Layer 4 of a small transformer language model trained on English Wikipedia (10 layers, counted from 0, width 128).
A neuron's activation on a vector x is GELU(weights . x), where the dot is the dot product.

Input weights of the MLP neurons that the questions are about. A number n stands for n times 0.013.
n15: -24 -25 10 -10 -19 -3 36 40 7 -4 -5 4 -7 -16 -21 -8 15 -4 -8 -18 27 0 12 -28 -5 -30 27 -20 -15 29 12 -34 -9 16 -12 -10 -13 17 -9 32 18 -3 23 6 -9 23 21 17 20 29 21 6 3 -16 -3 31 -5 -7 -15 -13 18 -20 18 37 -9 3 13 7 -8 -4 29 -19 -40 7 -5 -33 10 9 -1 -16 -17 -1 25 -24 6 8 16 -8 -18 9 -16 -16 3 -4 -12 -7 9 -3 -22 47 12 27 21 9 -5 12 -9 -5 5 -3 -21 -1 -50 -32 -3 -30 14 30 21 -21 -23 4 19 -4 -1 6 -26 -6
n24: -25 -33 13 30 -8 -11 -4 8 19 13 12 -21 8 -15 9 22 32 17 -19 16 6 -8 -2 18 22 13 10 14 11 -48 16 4 -35 -19 -10 14 18 -22 26 43 -6 12 18 -33 13 -6 -39 -14 22 -24 0 2 -23 -13 8 -10 -10 -30 -1 32 10 -7 -1 -1 5 -42 10 30 -27 34 21 -8 -30 4 -10 8 0 5 4 29 -44 12 -5 -7 19 8 21 3 -8 -26 23 -8 13 34 7 -21 -4 20 21 -7 6 -36 13 21 29 14 -14 -14 -10 -43 -20 -12 23 -1 -31 -58 1 8 -18 15 -3 13 -10 4 -9 -16 13 -12
n36: -14 -17 -9 47 -6 46 -9 12 -9 12 15 5 3 -1 2 -14 0 -6 3 -6 -12 11 -3 18 -18 -9 37 -17 40 20 -30 -4 7 -11 21 11 -22 -25 0 -23 -22 -47 -2 7 8 4 13 16 -8 -21 10 20 15 -14 2 5 22 3 -34 -2 7 28 16 -8 13 14 -27 3 -27 9 -7 -16 4 1 3 10 -10 -31 2 -3 -10 -21 12 -11 38 31 5 -27 11 -8 6 4 -13 5 21 -5 -32 4 1 13 6 -15 6 6 18 -23 -1 -13 -11 3 18 21 11 -8 21 -19 16 29 -1 -43 -8 -32 -24 -10 -4 16 5 8
n102: 2 0 11 -21 2 -7 8 -15 28 21 -18 5 -2 -39 7 -14 -30 -12 24 1 -1 10 0 2 5 48 46 50 -2 9 10 -20 -45 -35 8 -20 -2 -20 -18 -1 -19 -9 15 6 27 27 3 -11 -1 2 -9 20 14 22 -23 -7 2 4 -21 27 9 -28 21 21 12 -48 -19 4 7 -28 1 -16 -5 -15 0 -26 -26 28 13 9 -8 -7 9 23 47 -9 24 -1 -11 -8 -35 17 -1 10 6 -12 -13 -6 19 -2 19 -29 -8 6 -21 8 -34 19 -17 21 -12 -9 29 0 37 -15 3 22 -20 -38 -7 -9 -15 -5 12 -13 26 0
n116: 32 -37 1 33 7 34 -44 -27 32 -7 6 -6 -19 6 9 10 -4 8 15 -24 -1 19 -2 -5 -61 0 22 11 -13 -6 17 -12 -16 9 -21 8 -19 17 21 -7 21 -19 0 6 30 13 -35 -4 31 13 21 -19 -21 -1 -9 9 13 -24 6 25 19 16 -23 13 -24 -1 15 -11 10 -17 -2 1 -36 -33 13 15 30 -16 -14 -4 -32 16 6 10 7 -8 -36 -21 -7 4 -1 -27 6 -9 -30 17 10 29 -24 -8 -5 25 -27 18 -15 15 5 -9 -2 8 -14 28 -6 -3 -2 25 31 9 33 -20 4 26 -8 25 -7 -13 8 -6
n134: 21 -7 20 27 20 -17 5 -14 -13 -25 -23 -16 20 -1 -29 6 10 26 -1 -12 11 -6 20 16 8 -14 22 -21 13 34 30 15 7 -8 22 -23 -9 -22 -6 -8 -1 -14 -16 3 -1 -23 -64 19 4 -27 11 -1 -22 -26 -2 3 5 15 1 -23 -14 -5 36 15 16 -8 12 24 -60 21 4 22 -1 11 -3 -17 26 0 6 13 -15 2 21 1 -17 -19 3 -4 -25 -11 -8 8 24 -26 13 10 26 -7 -21 8 -43 17 5 39 14 20 -8 16 -7 -1 23 16 -10 -12 -13 -22 -19 -17 4 -34 25 -1 11 2 -11 16 -14 19
n145: 9 -18 18 -19 -19 1 -40 -15 -12 -9 -19 2 -13 7 -54 3 25 5 14 16 -4 -11 -1 29 5 15 10 14 9 7 41 3 31 19 -2 -1 8 6 -12 5 -23 19 -5 -13 38 -15 13 19 5 -14 30 -23 6 35 21 -8 -16 -3 -14 3 3 -28 -5 -2 16 -43 -8 -15 -16 45 -21 8 27 27 32 12 -19 -19 21 -2 23 -22 -2 13 -6 27 11 -14 -12 -16 -14 38 -9 10 36 -6 -6 -15 16 -11 -18 12 7 -8 14 20 -21 -7 -28 -18 16 3 6 -23 -35 -5 -30 -22 -2 -20 7 -4 23 19 -1 -12 -12 -12
n182: -6 -6 -42 12 10 -7 -29 -9 8 0 -2 -15 14 2 -25 -35 -10 -4 -16 30 0 -11 -37 -19 8 -7 -19 1 -30 45 24 33 -7 -34 41 5 14 -26 -44 -24 -12 6 -20 -11 21 37 -19 -23 -26 0 -24 -4 16 12 12 -8 -6 9 -7 21 2 6 8 -8 6 -29 15 27 -14 -10 -2 2 4 2 -2 -11 10 22 12 11 -5 5 -13 40 -19 9 -12 4 -8 -25 1 -6 14 2 -28 10 -3 5 -34 10 6 5 -1 15 31 -8 14 -36 5 9 28 -4 6 20 7 3 11 -1 52 -2 -17 12 10 -1 35 12 -1 33
n191: -6 6 -20 0 -10 1 22 37 10 15 13 -1 -25 -15 -2 2 12 -13 -11 -2 4 17 -5 -21 -1 3 41 -3 -1 4 37 4 -22 -5 -11 -14 -4 3 -5 -9 6 3 -9 11 -14 -13 6 2 1 -3 -15 18 -4 41 13 33 -16 -5 -19 -22 11 -42 -27 28 -1 -46 -13 -35 6 25 7 -16 -2 -2 14 -14 17 29 -14 2 26 17 22 -13 -40 20 -6 1 -6 -3 -11 -15 15 31 -13 -24 -29 13 -2 28 -2 29 -4 -17 7 21 13 -2 13 -4 -13 -9 20 11 6 -17 5 4 -37 2 -23 8 -22 21 -14 4 28 25
n248: 9 5 -2 2 -33 23 -1 -1 22 -10 -16 1 3 -4 -2 1 9 -6 -17 22 0 12 -27 -8 -25 10 -4 22 -29 8 10 -10 -12 -14 2 9 7 21 7 21 -5 -11 -12 32 -49 -12 -24 -5 -5 -1 28 3 -13 -34 -20 16 -36 -4 5 6 34 17 23 -11 0 23 29 -17 -32 -1 -7 -17 -24 33 -27 3 -27 -25 -34 -18 -20 44 21 13 7 20 -1 5 19 27 -32 -3 25 -8 -12 22 19 -6 -8 48 29 27 9 24 11 -19 28 8 -25 -23 -15 -16 11 11 23 -2 -30 -17 54 -28 -30 20 1 -24 35 -19 -13 9
n268: -9 17 28 -28 -9 28 38 -5 -5 -24 7 19 26 -33 -6 13 1 1 -15 7 26 -22 14 31 -25 -4 -30 2 7 -3 23 -13 -2 29 6 -5 -8 -27 -8 -3 12 -6 -1 35 9 -38 18 38 -18 -12 20 2 12 7 17 -31 10 -18 -14 24 -8 -7 -8 -6 9 3 3 -9 1 -4 14 -9 -22 1 -11 -19 -71 -8 -56 9 -43 -6 -10 -25 -16 5 12 -11 14 -6 -20 7 -32 5 10 6 14 22 2 -30 18 15 15 28 22 33 30 24 -23 -22 4 -4 -28 -32 -8 -17 -14 44 -25 5 1 24 -1 -11 38 92 22 -8
n272: 8 43 -19 -23 -23 45 34 31 7 -13 -27 0 -9 24 -21 -25 -5 3 5 -22 5 14 -13 -2 20 -27 22 -19 -13 -1 -2 6 -2 -3 -20 -11 3 -6 16 17 13 -21 -5 -10 31 -10 -15 -4 -21 -8 -16 -11 5 -4 -5 14 -27 5 8 37 -29 32 14 -1 17 25 -34 -6 18 20 17 1 -38 -6 9 -23 59 -8 -3 9 3 -9 -9 31 35 -19 18 -5 31 1 3 4 33 -22 -25 -9 3 13 -6 8 20 -5 0 -2 -7 2 -33 4 -8 32 18 -18 -24 7 1 -25 6 -29 2 -10 -30 -3 19 10 0 19 -22 21
n299: -8 -7 4 -50 3 -24 -33 -3 16 10 26 -17 -56 20 15 2 12 -16 -19 8 -20 -11 19 -8 3 -1 -1 -2 4 -5 6 -46 52 -8 -56 -31 11 11 -7 -7 -18 -32 1 29 -2 -15 -16 22 -15 -13 15 -3 11 -26 -13 -19 -13 14 10 40 -30 12 -10 28 10 -2 26 3 -36 -46 3 -3 -6 -3 13 24 12 10 -12 14 5 46 -28 20 -8 -2 13 27 -14 -17 -52 8 6 10 -2 -33 17 31 -13 4 -5 21 48 -1 19 -25 20 29 43 -4 21 -2 -13 27 -2 4 -1 11 15 -3 -29 38 10 -4 0 -35 1 4
n317: -28 -16 -11 5 18 -6 -4 25 3 17 20 -16 -11 6 -36 -23 8 4 -11 0 -18 -25 -16 -22 2 -21 -18 5 -26 34 2 2 -2 -9 11 -14 7 -19 -1 9 -6 11 -20 19 -6 -10 31 10 -5 18 -3 -26 5 15 27 -7 14 -8 17 39 -21 -20 47 4 6 29 7 13 10 -15 22 4 -7 18 -3 -28 11 19 3 32 -1 10 10 0 -17 9 -12 24 11 34 -1 -8 -6 -1 -13 -19 9 16 -10 -4 7 3 15 3 18 14 5 1 -62 -34 -26 -4 1 -6 -10 -15 10 -3 2 39 -30 17 -5 -25 5 -22 -12 -4
n333: -3 -6 -55 20 -13 -21 6 7 -22 -24 -26 -60 8 -54 17 13 -3 11 9 -22 -1 -8 -9 -1 3 -12 -14 6 20 34 -32 16 52 -18 -37 -37 -14 17 -1 58 13 -14 -21 45 9 -29 -16 5 -1 -6 10 -14 -4 -28 2 -7 13 -28 6 -9 -13 6 5 29 -15 5 1 -10 -27 -27 35 3 3 -12 34 -12 0 1 23 25 -5 58 5 3 6 25 13 26 -28 -23 -20 -12 32 13 26 -11 49 -4 -21 1 20 18 26 -19 -24 32 -11 -27 -16 15 16 19 1 22 -20 5 -17 31 23 -4 -5 78 -7 -34 -9 -6 27 -2
n338: 46 11 10 9 5 31 -10 -5 3 0 -25 37 -9 -4 0 -4 -6 27 23 26 -5 -13 7 -11 8 -1 -29 -2 -30 -21 -23 -26 27 -15 -15 -9 3 -31 3 -35 -20 24 12 20 28 28 -8 -25 1 -6 -26 1 14 -9 4 11 -41 2 -9 19 -10 -29 -17 19 -14 -13 3 -11 -5 -9 0 33 -8 61 27 -8 21 10 11 -5 39 13 8 19 2 -2 7 -27 -37 21 5 23 -39 48 -9 18 -18 -10 18 8 -11 -4 -14 -12 -19 -23 -36 -28 8 -24 34 2 4 5 27 1 -5 -4 -2 28 -1 5 -2 -17 14 -7 -5 -20
n348: -16 -2 -3 -8 26 -33 -47 36 -11 7 -53 -44 -11 5 -5 8 10 7 14 7 42 -23 14 -3 -12 -4 31 -38 -18 -3 8 8 14 17 8 -30 -40 -1 -12 -34 17 -28 -22 16 23 -11 0 15 -10 14 -20 5 7 -23 26 -34 -26 17 -2 -6 1 -16 -4 -13 10 -11 -1 42 -9 -12 6 -22 16 16 16 -27 4 2 11 -14 -9 11 17 47 13 -37 1 -1 5 -24 -17 -3 0 -12 4 24 13 4 -7 -5 21 25 11 4 6 -2 -31 15 2 6 3 -1 26 34 -4 -8 -12 18 0 -4 -2 24 19 9 -5 26 7 4
n389: -1 7 -21 2 -2 4 -40 4 -3 -25 -10 -12 -48 37 10 -13 -12 20 -9 -30 25 -14 -21 -28 20 -18 28 67 -27 -9 -28 29 -17 8 -14 -14 20 19 19 21 7 22 16 13 -16 25 37 -21 -4 -4 -16 -13 -45 21 12 -32 -10 27 0 -6 -16 -18 -5 18 7 16 -28 7 10 14 -15 -11 23 -1 -1 1 40 2 -4 24 2 13 32 20 -7 -11 -37 -44 17 -10 9 -2 32 -7 -5 31 -24 1 32 -26 -7 22 5 10 -2 21 19 -4 -26 -23 -6 -20 6 14 -24 -2 27 12 -13 12 3 -4 -2 -38 16 46 -6 -21
n390: -1 28 25 7 -31 11 30 -18 -6 -16 -7 46 -27 -8 19 -5 7 1 9 15 20 -5 -45 -4 -18 12 -5 -28 -16 25 -2 -8 -11 -24 -25 4 -29 1 9 1 -32 -14 18 36 16 -3 27 -13 4 15 26 22 -15 47 14 -34 -3 22 -3 12 15 -6 -44 14 -13 18 -1 12 11 -20 -8 3 18 -4 3 -25 11 3 -38 16 -13 2 17 1 7 25 8 -8 9 -18 1 31 3 20 -31 -7 -21 10 -14 1 1 3 2 3 -5 27 11 -18 -28 -4 5 2 4 -21 -17 -8 -20 -17 11 -21 -15 32 1 -13 20 1 18 -22
n435: -25 18 -25 17 -7 5 -21 -14 1 14 7 9 -45 -11 0 11 18 38 10 -30 -33 -9 33 29 -2 -11 -5 29 -17 10 -37 5 -5 -17 -19 -4 -5 -5 14 31 17 0 31 8 12 -14 17 -19 -13 12 -21 11 2 -36 -13 -1 -6 42 44 -13 5 14 -7 -43 -6 -42 -17 -1 -10 4 -1 -26 16 6 -1 9 -4 -3 23 -5 19 -10 -10 2 -41 11 7 -50 19 9 13 28 7 10 20 28 11 -2 38 -22 -3 -18 -14 -2 2 20 30 17 -28 -23 -4 -20 17 21 -2 -14 18 17 1 -5 8 -39 16 3 0 4 0 -12
n450: 12 23 20 3 -1 -10 5 3 25 5 -7 37 -7 -5 -2 -23 -16 61 21 47 2 32 -12 -16 -28 58 -54 -1 19 -31 24 -36 -32 -35 37 -14 -11 28 7 -32 6 -6 -6 39 -15 5 -15 -6 -9 -6 -3 -14 -24 -13 24 -21 6 -10 -39 33 -7 14 -13 -29 20 -23 16 -26 -16 22 -37 4 12 22 1 -51 24 -13 -26 1 13 -22 12 -21 -23 -4 42 4 -16 -19 -14 -10 18 -5 14 -12 2 3 8 5 -2 5 16 8 31 -4 16 -4 9 -14 15 12 -17 19 -22 -5 14 16 -11 -24 -32 28 -12 -8 27 -6 30 -2
n541: 18 -9 1 -5 -14 -15 -2 -8 2 33 -23 26 20 -26 -3 -16 26 -23 24 19 -1 10 6 -24 27 -11 25 39 14 -41 11 -12 -3 -22 2 -14 -7 -4 14 -9 15 -14 10 5 14 -1 30 9 5 -19 -5 -20 -24 -4 16 30 20 -21 19 -4 5 -10 -6 6 3 6 53 25 -7 -18 13 -7 17 15 -7 6 -13 4 21 -4 11 1 15 4 7 -6 -2 -30 -37 -14 -27 -14 -20 -12 -1 -3 -4 8 15 18 24 1 6 5 -3 -17 -2 7 11 1 -30 -28 1 -9 -9 -22 8 -2 9 -45 0 -3 15 31 -55 10 -3 -4
n594: -13 22 -19 -13 8 18 17 24 -28 13 -23 -2 36 1 -21 -10 -15 -15 -6 3 28 10 -8 6 -27 -7 26 52 14 26 -11 11 1 20 -14 20 15 2 -9 34 -46 40 -10 -12 -13 20 -1 1 24 -27 -2 -4 21 -22 17 39 -49 2 -44 -29 25 -13 -46 6 -7 5 -3 -13 12 -28 13 -1 -22 -16 -5 -3 -7 17 2 15 -9 25 4 -1 -4 29 -14 -3 10 -17 -16 -16 5 6 -1 30 5 -8 -18 7 14 -21 19 9 -16 9 -2 -6 -11 16 -13 -3 -1 -2 25 -13 -18 6 48 -10 16 3 -2 -23 2 -1 -10 -14
n605: -15 33 -17 -8 -5 17 3 8 -18 -3 13 10 16 0 -10 -10 19 -16 -12 37 -26 -24 -16 13 -25 18 -32 42 -10 8 -43 -5 4 -34 -12 -16 -7 -10 20 24 -33 -7 -11 21 17 -24 22 9 -3 -39 -2 -29 -46 -13 35 8 1 22 -17 5 -36 5 18 36 -26 8 -24 -33 18 -41 6 15 1 3 7 -26 17 23 7 -18 36 -6 -20 -1 -5 6 -5 10 17 -3 11 -32 -12 11 -20 -4 26 0 10 26 -5 -32 13 10 15 24 10 -11 36 16 23 -31 13 -26 16 43 17 8 -1 -9 -5 2 12 16 12 -18 -8 13
n613: -20 -3 2 -14 -1 34 9 -35 0 18 -2 29 13 -42 -14 6 19 -7 -1 -30 9 4 -18 16 36 -35 2 27 8 -3 6 -12 20 -5 -1 -6 19 -18 26 -4 -12 -37 5 13 -25 2 -19 -8 11 -7 -11 -2 -13 -13 14 -1 -22 -8 11 -2 -4 17 9 26 0 -35 17 14 27 -4 13 -13 2 2 -14 17 7 3 23 -9 -27 7 -15 13 17 18 -2 -10 -9 -13 31 3 18 5 -37 4 20 -3 -41 -30 0 16 12 -12 36 6 -8 -19 8 27 -2 -27 -21 -2 -39 21 6 -1 6 -8 -6 -4 6 29 -13 13 9 -3
n651: 26 -18 -27 -28 -10 19 6 -20 -19 13 7 7 -25 -5 -32 -6 -20 -3 -15 -25 7 -21 -15 23 -24 4 26 3 11 19 -16 61 -1 16 -3 -52 -8 39 18 26 -6 -13 -1 -12 -18 3 -3 -19 9 21 13 -2 18 -17 13 -15 -2 -20 -10 35 -10 54 9 54 27 -7 -25 -16 4 -29 45 -11 -47 29 15 -6 -2 -14 -24 5 -31 2 -36 13 -1 -12 8 -24 -25 11 12 -3 -25 2 -8 -31 -10 34 -8 12 17 -16 -13 23 -8 9 6 -11 -14 29 -15 14 1 -3 4 48 7 25 -6 16 19 14 -24 23 3 -3 -22 54

Each question shows a token from some text and the vector x that enters the MLP there. A number n stands for n times 0.042.

"ill": 0 7 28 3 0 -4 17 12 -63 -5 -8 -9 6 29 14 49 -1 15 -22 -10 -22 48 23 -3 9 5 -12 -28 -13 9 3 -24 -18 -3 -12 -19 36 29 16 -9 19 -13 13 -48 13 14 5 -36 -8 43 27 -15 1 6 -25 10 -28 -50 1 -48 7 13 2 -4 3 19 46 18 23 -21 -15 24 7 -14 -35 38 -26 -25 37 8 15 -18 -36 25 23 5 -22 21 0 18 27 -51 -2 20 22 -28 -23 -3 -18 22 28 -4 -28 -25 -6 23 10 -2 39 19 -31 50 31 -22 -40 -39 12 -52 -34 15 -12 -13 14 7 21 22 -7 -28
The most active neuron and its activation: n24, at about 1

" She": -53 17 32 2 8 -21 -11 12 -48 -25 4 -18 14 12 8 31 -38 14 -37 15 -14 1 10 -4 -3 17 -13 -29 6 8 1 -13 -10 -22 17 -7 37 -1 14 -32 12 -20 1 3 -3 42 12 -27 -2 32 8 2 3 -17 -32 36 -3 -37 11 -46 15 27 -10 21 12 37 35 -16 44 -1 -36 24 11 6 -11 10 -40 -33 10 19 26 2 -12 4 -19 2 -20 51 8 70 20 -40 7 35 24 1 -34 -10 -23 -1 41 -14 11 -35 -20 18 13 4 -19 17 -27 7 -10 -14 -24 -32 -5 -66 -37 18 33 -7 -4 33 30 19 -3 5
Which neuron lights up most? n317

" The": -28 28 0 -8 -10 -18 -14 -4 -49 -34 14 -18 10 32 27 26 -34 -7 -9 3 8 42 0 17 -15 14 3 -16 17 16 -24 -4 -46 -16 21 -10 31 12 23 -47 17 -44 27 -2 -10 35 -6 -1 -21 16 22 -17 -9 -27 -37 8 -9 -36 12 -28 -4 0 11 35 20 33 54 -17 1 5 -22 29 19 0 -42 23 -37 -15 5 5 12 -4 9 56 -26 -25 -21 42 0 26 22 -33 -9 33 16 -12 -45 1 -41 31 25 -28 0 -33 -19 4 26 9 -10 13 -12 17 22 -13 -17 -22 20 -58 -2 -4 16 -11 21 13 53 22 15 -7
Which neuron lights up most? n248

" 8": -28 8 23 11 -31 -9 2 -8 -62 7 -6 3 9 12 12 17 11 -12 -48 18 -36 29 -13 36 6 25 -45 -31 6 14 -11 -6 -15 -22 25 -36 19 -2 17 -27 5 -39 56 -2 21 11 14 1 -22 24 26 26 -34 -38 -18 -4 17 -21 14 -29 -25 -14 34 4 25 8 72 28 16 8 -8 22 17 0 -6 32 -23 -35 -13 5 35 -17 0 15 -3 -6 -18 31 -14 27 35 -45 9 44 6 -23 2 -13 3 9 29 -44 -9 -29 -19 20 -3 10 18 0 -12 14 28 -20 -33 -12 -11 -56 -6 -5 12 -24 -5 0 43 39 -18 -4
Which neuron lights up most? n605

")": -10 13 13 -21 -2 -14 -30 36 -56 -21 45 -38 44 24 11 34 0 30 -37 -3 -27 29 -4 -7 38 -12 -11 -42 -2 1 1 -4 -23 -6 6 -2 42 7 5 -38 5 0 15 -17 -1 37 30 -1 28 17 33 18 11 -13 -29 0 3 -34 -5 -10 -5 -27 7 28 -1 10 36 6 31 -29 -3 37 -15 -25 -37 13 -21 -9 2 35 18 -27 -10 30 -19 -3 -49 10 -4 25 30 -51 -4 20 11 -21 -15 25 -27 -20 14 -21 -17 -19 -10 13 28 -8 3 7 -6 42 -1 -11 -41 -10 7 -67 -39 32 3 12 33 8 33 34 -18 -11
Which neuron lights up most? n317

"u": -41 49 28 8 -5 -7 -35 36 -30 -29 -14 -18 9 -6 11 61 14 -16 -36 -7 -29 2 4 -9 -3 46 -28 -17 5 35 3 -11 21 -16 7 -9 24 0 9 -13 4 -2 36 -17 -3 44 4 -4 -10 21 39 -2 -5 -19 -31 3 -24 -34 -19 -47 -10 21 -7 29 34 -2 36 24 20 -15 -36 15 7 -13 10 12 -37 -30 26 5 40 -19 5 1 -2 -11 -20 27 1 47 2 -56 0 11 50 -53 -14 22 17 6 26 -38 1 -31 -3 16 4 -2 17 3 4 28 38 -7 -32 -14 -42 -54 -16 20 20 -15 -8 -4 14 12 0 -5
The two highest activations, in order: n145, n333

"areer": -39 47 25 -18 4 0 -8 20 -39 -32 10 -4 -8 38 17 34 -43 -5 -48 23 -15 4 14 37 -20 -5 3 -52 -10 13 -24 -13 6 -4 24 -3 18 43 5 -55 2 18 21 -33 -13 44 38 18 6 9 22 19 19 0 -62 26 -18 -34 -20 -35 -16 -12 -17 3 42 21 32 -11 17 -13 -11 44 -7 3 -16 18 -12 -43 29 -4 12 -13 9 13 8 17 -40 16 -17 23 3 -32 7 57 23 -37 -23 -29 -9 10 37 -27 20 -1 -23 13 5 -6 3 14 -12 18 -13 -28 -2 -18 -6 -25 -25 22 2 -21 4 0 39 12 9 1
The most active neuron and its activation: n594, at about 2.3

"it": -13 13 19 -23 -10 14 -11 21 -16 -32 18 9 -10 13 11 20 -6 -24 -7 7 -2 67 -25 -9 20 28 -47 -41 3 30 1 -1 -27 -15 10 -20 25 19 25 -34 40 20 26 -3 14 59 33 -5 -2 4 42 -31 3 2 -31 15 -3 -32 20 -23 15 -13 -11 6 7 -3 29 -23 -3 -45 -22 40 -5 -20 -11 25 -44 -43 7 29 29 1 -20 18 -1 -11 -29 21 -4 12 15 -56 19 35 -3 -37 -22 -16 -4 2 11 -11 12 -30 -40 20 1 -12 1 17 -8 46 30 26 -37 -18 0 -60 -21 6 -8 21 27 -19 23 -24 16 14
Which neuron lights up most? n390

"0": -43 14 45 9 11 0 -3 14 -38 -10 -3 -19 11 22 21 28 15 -11 -46 -6 -22 24 9 20 18 2 -11 -38 25 9 19 -33 2 -24 16 -19 26 14 20 -40 54 -32 11 -18 4 29 3 2 -8 23 39 11 9 -18 -39 13 -35 -26 -8 -12 -19 -34 20 0 17 14 37 18 18 -15 -18 37 4 -10 -34 9 -17 -32 47 3 42 -9 24 32 -22 -35 -28 16 1 29 3 -39 3 31 8 -15 -45 -29 -9 7 24 -29 -2 19 -18 -2 -3 19 23 16 7 21 10 -38 -8 -25 -17 -70 -19 -16 4 -4 28 -5 7 53 -24 10
The two highest activations, in order: n134, n541

"le": -43 30 29 10 17 1 -11 15 -43 -15 -2 -9 11 15 -4 22 -18 -4 -35 -2 4 -19 4 21 -32 22 -40 -8 12 32 28 -21 -24 19 20 -19 32 0 9 -40 21 14 3 -2 -12 21 22 -12 -10 -8 42 -8 -20 -16 -39 12 -20 -33 14 -49 -23 8 -13 19 5 2 23 27 42 -21 8 26 3 -27 -15 22 -29 -10 25 -6 14 -29 -16 12 12 -40 -37 30 48 3 39 -42 -2 10 27 -9 -43 10 -23 -12 27 -33 16 -19 -16 5 3 2 25 26 -7 21 20 -43 -38 -12 4 -46 -7 19 5 -17 26 31 38 69 9 -6
The most active neuron and its activation: n268, at about 4.3

",": -30 37 25 -22 5 -2 -18 6 -33 -27 -9 -23 12 3 32 37 -29 -13 -37 6 -18 27 -14 37 25 14 -19 -37 3 16 -10 -25 -15 -10 10 -15 3 10 22 -38 22 -42 39 -20 -3 49 27 12 -2 41 21 2 -14 -14 -26 18 -8 -30 31 -11 -13 2 8 5 38 20 47 4 9 -3 -8 39 -2 -6 -35 -3 -15 -32 15 22 24 -35 3 53 -20 -41 -15 27 -18 22 10 -43 -7 26 24 -23 -14 -19 -33 11 18 -25 3 -23 -13 -2 32 -10 3 22 -1 7 43 1 -21 -36 -3 -76 -12 -3 26 -13 21 25 31 21 -2 -9
The two highest activations, in order: n541, n272

" to": -29 53 34 -15 -6 3 -19 -16 -16 -12 -14 -6 10 -1 11 51 -41 -7 -28 29 -17 38 28 15 26 29 -38 -9 6 11 -11 -10 -30 6 11 -25 45 22 7 -34 -11 -33 12 -15 -4 33 16 1 -17 19 41 17 16 4 -36 -2 14 -42 0 -33 -5 23 3 -10 5 22 41 0 23 -14 -6 35 -38 -29 -45 15 -28 -30 16 14 27 -19 -12 40 5 -30 -47 13 4 34 6 -25 17 18 28 -17 13 -25 -17 -7 16 -33 -7 -56 -9 3 35 -1 -11 21 10 19 16 20 -17 -32 42 -54 -25 18 -4 -23 6 9 14 0 24 -9
Which neuron lights up most? n102

"ven": -23 30 -6 11 -13 1 5 1 -27 1 2 -5 2 42 46 29 -51 10 -24 -10 -3 15 4 29 -21 -6 -24 -12 -22 40 -27 -7 -8 -14 15 -27 -10 51 29 -15 18 -25 35 -36 16 21 3 13 -22 46 21 -14 26 -10 -6 -1 -7 -9 27 -36 -2 19 16 21 -5 -11 47 27 47 -13 -27 14 5 -18 -9 21 -18 -39 -9 7 14 -28 -9 10 7 -21 -39 30 8 20 60 -47 5 -15 -1 -6 -6 -34 -28 -7 9 -42 -19 -23 -35 10 20 -10 28 41 -43 46 21 -24 -36 -6 -1 -40 -12 13 6 -36 -3 17 27 16 -6 21
Which neuron lights up most? n651

"8": -40 22 26 -20 -7 6 -10 3 -4 -6 1 -7 15 13 16 16 -12 -20 -51 6 -29 25 -15 37 27 -9 -19 -45 -1 41 1 -26 -3 -14 9 -38 18 8 29 -47 37 -4 8 -14 20 30 8 2 -10 39 39 -3 2 -15 -37 16 -19 -34 -3 -8 -27 -10 -1 3 20 22 27 7 32 -2 -2 47 3 -27 -27 13 -36 -17 48 4 40 -23 11 34 -10 -21 -27 37 2 37 4 -61 -4 30 15 -26 -36 -30 -13 21 14 -26 12 -14 1 -2 5 4 26 9 -1 13 18 -10 -24 -23 -20 -73 -13 -13 37 0 36 -8 20 38 -14 2
Which neuron lights up most? n272

"2": -21 40 4 9 -8 17 -28 8 -14 -2 34 -7 3 19 3 12 -15 20 -21 -7 -5 32 43 24 3 27 -12 -30 4 13 15 -29 -13 15 21 -3 36 54 41 -32 14 -17 5 -3 12 17 31 0 -17 21 43 22 9 0 -32 -15 28 -26 -4 -41 9 -6 2 6 3 13 36 -13 14 -12 -16 30 -26 -33 -41 17 -32 -41 23 28 4 -3 -9 15 -33 -27 -33 24 5 -1 15 -34 -22 47 10 -1 -43 -9 -19 -1 -9 -47 -24 -25 -17 4 -1 -18 -1 -2 -7 59 0 -42 -11 6 8 -67 -11 3 23 -6 33 -8 39 31 -52 4
Which neuron lights up most? n116

" M": -24 31 36 -18 -17 -14 -7 0 -53 -24 -7 -8 15 8 26 37 -3 63 -9 15 -7 29 8 3 16 6 -25 -23 18 14 17 -32 0 16 14 -4 48 17 7 -44 0 -23 14 3 15 65 21 -4 -24 11 18 -13 3 -35 -43 -10 4 -36 0 -19 4 8 -19 21 10 1 30 16 1 -14 -12 17 -1 -24 -30 15 -37 -14 6 25 16 -26 -14 27 6 -15 -59 33 9 24 23 -32 4 25 23 -25 -26 -13 10 26 9 -20 -13 -32 -48 9 7 15 12 24 -21 23 37 -35 -21 -42 5 -69 -18 25 3 12 -26 2 30 14 7 12
Which neuron lights up most? n450

"ong": -30 14 31 6 -8 -31 -27 28 -17 -23 14 25 -19 18 -2 27 -29 -40 -11 8 -2 22 15 35 8 16 -11 17 -23 21 -12 -27 3 -31 14 -30 6 28 1 -58 13 -32 42 -40 -21 17 -4 -1 18 17 22 18 -42 -19 -18 32 1 -29 18 -38 -5 21 -32 12 31 3 31 6 17 5 -19 28 12 -15 -30 9 -21 -39 17 11 50 -14 -27 6 1 -2 -30 35 6 26 42 -34 23 20 10 -6 0 -6 -13 4 20 -52 15 -19 17 26 21 -4 15 -4 -36 42 35 -1 -21 -4 -10 -60 -9 18 -15 -22 41 -6 43 -7 -15 -22
Which three neurons fire most, strongest first? n605, n435, n248

"s": -13 40 3 -38 2 -15 0 1 -33 -31 -12 -29 11 11 43 22 -3 -9 -45 21 -8 40 6 17 36 14 -28 -27 -3 35 -7 6 -32 -22 26 -14 41 -2 30 -55 -2 -27 37 -44 -6 28 33 2 6 1 38 14 8 -8 -48 3 4 -11 25 -5 10 -43 12 -6 9 7 65 -20 -9 -4 -32 34 7 4 -1 -2 -17 -47 26 -2 13 27 -8 33 8 -34 -41 14 0 32 17 -36 11 23 17 -27 -11 -46 -20 -10 22 -23 -11 -13 -20 12 21 18 -8 21 -12 31 26 4 -21 -5 2 -51 -18 13 5 -26 7 -13 15 40 8 -9
Which neuron lights up most? n248

"ig": -23 3 20 13 2 -17 -12 35 -63 -38 -9 -26 3 -5 -19 71 -9 3 -3 -13 -5 9 20 -10 -4 25 -14 -14 15 33 10 -22 1 -17 3 -7 25 4 13 -3 20 -9 3 -10 4 3 31 -2 -6 20 24 3 -8 -18 -56 0 -2 -46 -16 -29 4 14 -26 9 -4 1 46 -6 2 6 12 38 3 -38 -30 17 -3 7 23 19 22 -37 -36 2 22 -14 -38 53 -3 9 34 -44 -7 27 27 -13 -39 -36 -38 14 27 -39 20 -30 -49 25 31 27 27 34 -7 32 32 -24 -5 -42 17 -35 10 13 14 -8 30 -1 16 -8 0 12
The two highest activations, in order: n333, n594